Layer 16 of a small transformer language model trained on English Wikipedia (25 layers, counted from 0, width 96).
A neuron adds its activation times its output weights to the MLP's output. To switch it off is to set its activation to zero at one token and run the rest of the model.

Output weights of the MLP neurons that the questions are about. A number n stands for (n - 500) times 0.00077.
n13: 695,586,621,746,543,553,481,517,705,403,473,646,575,636,504,504,743,575,330,428,564,417,331,508,559,487,289,484,308,838,630,473,347,463,461,335,594,569,354,640,330,455,764,545,754,387,394,263,593,488,338,557,297,272,345,616,534,476,581,454,533,542,485,443,578,569,428,516,583,407,626,797,668,283,504,500,433,657,322,601,508,381,423,644,393,153,433,442,294,351,536,407,551,576,440,512
n134: 638,530,515,395,496,848,426,417,504,504,674,529,618,532,658,662,338,496,511,518,362,421,743,449,661,374,634,293,381,463,474,570,706,453,560,416,564,456,472,514,452,624,507,415,517,696,325,203,780,223,493,319,524,504,594,539,469,275,662,377,545,431,445,493,456,340,328,461,497,324,704,342,378,735,464,445,435,568,681,424,511,472,467,511,604,403,580,450,557,459,579,425,399,649,518,415
n181: 496,446,420,801,372,500,482,459,330,706,537,440,422,544,489,318,531,484,366,297,511,301,611,493,587,437,609,557,546,604,362,289,623,590,526,677,515,420,380,486,485,216,529,546,590,393,671,618,547,381,565,420,602,564,237,562,696,578,384,408,527,392,740,355,486,488,464,811,422,449,531,452,307,659,455,630,437,708,599,602,434,736,669,231,448,579,484,489,524,472,504,359,690,493,542,336
n203: 377,588,531,533,690,629,520,418,504,426,420,408,561,523,476,427,278,360,524,527,705,516,372,381,569,393,510,298,374,472,584,421,461,563,413,283,346,531,450,776,643,376,543,339,702,644,753,509,759,446,472,287,489,475,603,483,409,544,570,348,397,523,500,476,487,651,484,590,390,663,455,471,298,394,735,590,612,343,385,587,473,361,605,540,414,654,564,500,630,609,622,526,483,369,569,555
n225: 511,470,496,507,637,549,633,460,566,504,388,270,264,461,407,853,313,527,642,489,323,364,489,372,306,607,599,399,530,523,421,578,500,301,428,578,504,519,500,273,436,306,486,661,507,522,479,454,212,518,320,403,607,617,753,504,574,276,432,473,580,598,849,466,459,670,399,493,438,461,504,246,479,560,452,407,620,545,649,457,653,489,511,446,565,595,684,629,531,696,544,682,511,553,671,522
n293: 575,370,330,823,453,734,640,437,493,564,456,388,527,467,569,530,187,371,497,469,510,464,601,558,359,527,449,375,331,566,559,421,454,459,631,352,393,576,652,299,507,521,557,640,370,409,646,562,684,585,601,416,481,427,511,560,416,652,497,714,365,628,564,563,442,423,377,373,490,560,525,427,353,560,411,444,537,522,347,565,354,315,434,386,671,431,504,594,442,529,663,458,700,762,586,556
n319: 409,326,428,386,790,584,342,256,61,535,407,649,360,500,568,431,388,417,604,626,362,451,430,449,359,557,626,368,496,520,448,569,538,381,593,405,655,524,599,410,520,672,638,730,442,167,459,496,674,504,648,540,973,433,585,294,282,438,557,500,656,432,474,612,526,479,575,623,593,504,444,525,651,622,418,328,297,593,584,489,531,553,496,465,372,492,323,512,222,640,590,700,539,621,580,444
n375: 403,348,594,335,391,467,486,555,583,251,291,523,427,541,594,297,735,291,509,509,769,417,578,431,466,567,519,481,647,391,486,822,691,432,296,611,741,256,590,298,651,538,459,206,389,450,719,366,736,758,486,774,781,146,470,648,426,692,608,338,534,659,443,745,582,495,430,473,496,581,249,411,565,614,431,401,372,617,660,513,419,607,396,773,457,730,476,418,173,339,261,639,173,571,542,594

Each question names a token from some text and the token that comes next. It shows the activations a of the neurons there, in the order above. A number n stands for (n - 500) times 0.0062.

Then comes g, the gradient of the next token's log-probability with respect to the MLP's output, scaled to length 1. A neuron's effect is roughly proportional to its activation times (output weights . g). A number n stands for (n - 500) times 0.00075.

"re", then "pl"
a: 490,484,474,498,498,697,481,495
g: 499,735,467,454,617,533,461,565,664,378,680,366,230,292,662,267,658,657,491,413,675,411,522,549,320,407,611,347,476,462,363,493,370,557,404,453,708,493,614,637,231,570,510,536,431,308,399,731,524,408,498,619,508,257,412,640,604,447,586,404,249,375,562,421,531,382,711,637,464,642,473,591,576,538,423,339,493,476,555,588,446,856,502,336,684,685,724,539,605,227,464,643,717,369,258,333
Which neuron, switched off, raises the next token's probability most? n293

"gr", then "av"
a: 493,479,473,646,499,486,478,492
g: 687,492,442,475,519,761,567,422,269,379,320,655,621,539,573,719,528,329,525,702,773,366,353,228,281,525,354,589,290,361,463,366,516,132,639,576,572,516,453,518,644,603,234,327,483,495,540,254,635,750,438,499,474,727,388,511,640,394,609,567,543,423,330,698,424,504,488,579,621,407,552,516,537,467,559,776,344,503,747,685,540,392,448,542,241,402,481,420,485,721,550,508,394,480,552,536
Which neuron, switched off, lowers the next token's probability most? n203

"er", then ") "
a: 499,622,473,481,822,486,535,574
g: 579,561,338,568,411,486,503,384,657,523,449,361,375,531,480,445,218,589,737,569,420,660,601,450,410,584,487,580,618,830,570,346,484,309,335,717,695,494,720,540,249,228,492,641,549,746,559,435,687,654,605,437,412,489,514,588,373,798,578,611,476,586,522,567,576,736,410,521,233,417,151,611,365,299,390,449,588,514,582,553,556,271,626,345,411,456,235,424,606,405,385,353,421,571,602,525
Which neuron, switched off, lowers the next token's probability most? n225

"3", then "3 "
a: 497,481,473,477,522,484,475,686
g: 332,568,590,541,450,378,625,272,571,559,707,597,357,607,455,767,345,648,538,769,610,504,500,494,622,694,689,650,355,547,291,537,223,466,596,551,862,547,291,615,396,625,452,761,464,655,499,533,497,622,530,526,307,433,538,487,428,479,500,187,257,795,350,390,434,558,309,278,487,577,473,428,361,651,452,408,465,638,234,535,591,483,602,420,395,408,680,565,490,510,504,539,279,298,457,459
Which neuron, switched off, raises the next token's probability most? n375

". ", then "C"
a: 499,487,481,484,636,500,500,497
g: 223,389,380,545,472,510,517,586,436,582,439,609,373,416,418,827,364,478,415,355,689,475,474,443,515,561,537,486,784,513,431,555,409,401,449,615,387,532,741,462,463,365,451,414,639,582,418,149,517,632,288,616,459,384,474,727,523,593,374,757,810,243,570,463,418,513,580,369,607,564,677,201,534,396,553,430,278,599,580,741,750,537,417,374,680,535,626,435,288,409,616,631,517,360,361,720
Which neuron, switched off, lowers the next token's probability most? n225

"ere ", then "D"
a: 500,491,496,478,648,678,496,473
g: 519,539,612,649,371,582,396,569,780,606,535,355,523,352,644,666,276,232,393,381,526,808,633,535,207,512,284,557,528,577,619,421,503,444,623,604,504,272,340,542,415,572,544,588,525,601,458,854,501,452,361,275,521,364,494,561,471,453,489,698,659,565,736,444,422,552,503,449,519,396,471,414,571,702,602,615,497,379,455,619,550,409,181,383,503,681,693,312,424,179,428,479,356,302,733,597
Which neuron, switched off, lowers the next token's probability most? n293

"er", then "o"
a: 479,523,491,500,559,480,736,473
g: 620,668,597,384,538,717,454,442,593,552,371,810,438,340,652,381,261,397,312,490,410,714,434,623,684,453,348,246,328,450,472,352,442,317,524,524,191,541,451,530,614,431,622,362,425,488,351,478,447,737,465,225,468,565,772,626,646,790,582,719,561,701,452,532,504,556,574,618,501,526,459,584,498,584,512,347,623,255,480,618,494,363,432,443,308,497,538,545,629,713,468,402,750,469,200,400
Which neuron, switched off, raises the next token's probability most? n319

".", then "\n\n"
a: 500,474,498,473,547,489,499,719
g: 453,323,536,643,686,408,657,384,250,231,632,628,627,579,671,630,567,284,515,622,821,346,398,440,511,336,527,603,473,495,333,731,659,327,725,463,707,361,346,570,440,525,452,483,438,285,627,511,285,778,470,574,454,382,289,465,535,583,540,516,528,585,220,510,370,282,628,550,596,515,356,431,654,454,496,315,571,587,592,628,371,478,323,515,446,631,280,565,539,835,341,528,574,517,402,656
Which neuron, switched off, lowers the next token's probability most? n375

"D", then "re"
a: 494,497,483,473,486,487,579,473
g: 740,652,473,402,540,392,422,644,721,379,712,414,457,752,616,519,687,130,826,397,168,286,381,323,531,245,402,703,518,324,561,453,549,584,457,556,581,787,464,386,511,586,492,681,408,623,632,415,628,338,546,609,273,563,505,535,454,675,605,434,420,282,371,439,429,747,485,453,526,525,549,517,590,548,465,236,482,550,393,522,506,518,535,519,360,358,589,301,658,625,434,416,702,403,476,424
Which neuron, switched off, raises the next token's probability most? n319

"er", then "y "
a: 480,493,496,494,474,486,759,475
g: 439,445,459,598,543,475,492,201,430,573,410,341,361,653,931,351,591,424,613,610,425,477,193,645,526,641,524,507,622,534,513,494,605,465,532,530,514,441,609,316,583,611,477,510,599,498,800,448,486,852,446,545,539,431,222,270,691,610,489,268,618,503,475,314,544,497,257,563,464,522,553,578,368,601,274,587,438,464,321,403,578,336,320,827,501,473,638,651,496,667,469,576,521,480,163,526
Which neuron, switched off, lowers the next token's probability most? n319

"c", then "ar"
a: 491,483,499,495,485,479,569,494
g: 485,523,440,465,647,418,451,544,325,527,352,688,586,408,504,843,485,710,357,553,337,553,666,523,626,574,589,352,176,383,380,608,553,392,246,576,534,494,619,574,515,806,537,459,738,337,466,347,447,338,397,535,555,508,431,308,282,683,703,287,708,444,403,429,508,693,575,408,451,416,836,512,639,379,354,308,360,364,429,407,613,559,381,659,626,404,421,564,490,462,382,421,619,828,603,601
Which neuron, switched off, lowers the next token's probability most? n319

"ing ", then "v"
a: 481,824,474,490,477,525,494,499
g: 425,606,761,325,229,427,695,398,401,463,303,242,564,495,378,804,527,674,619,575,658,478,568,445,369,456,507,500,265,614,467,301,440,438,485,597,436,494,416,264,713,586,492,341,513,429,623,518,479,413,639,422,563,624,469,493,392,259,698,711,495,594,574,576,365,355,362,371,351,365,791,640,485,531,583,559,350,518,606,601,492,522,362,463,352,516,669,175,559,458,590,499,616,539,874,751
Which neuron, switched off, lowers the next token's probability most? n134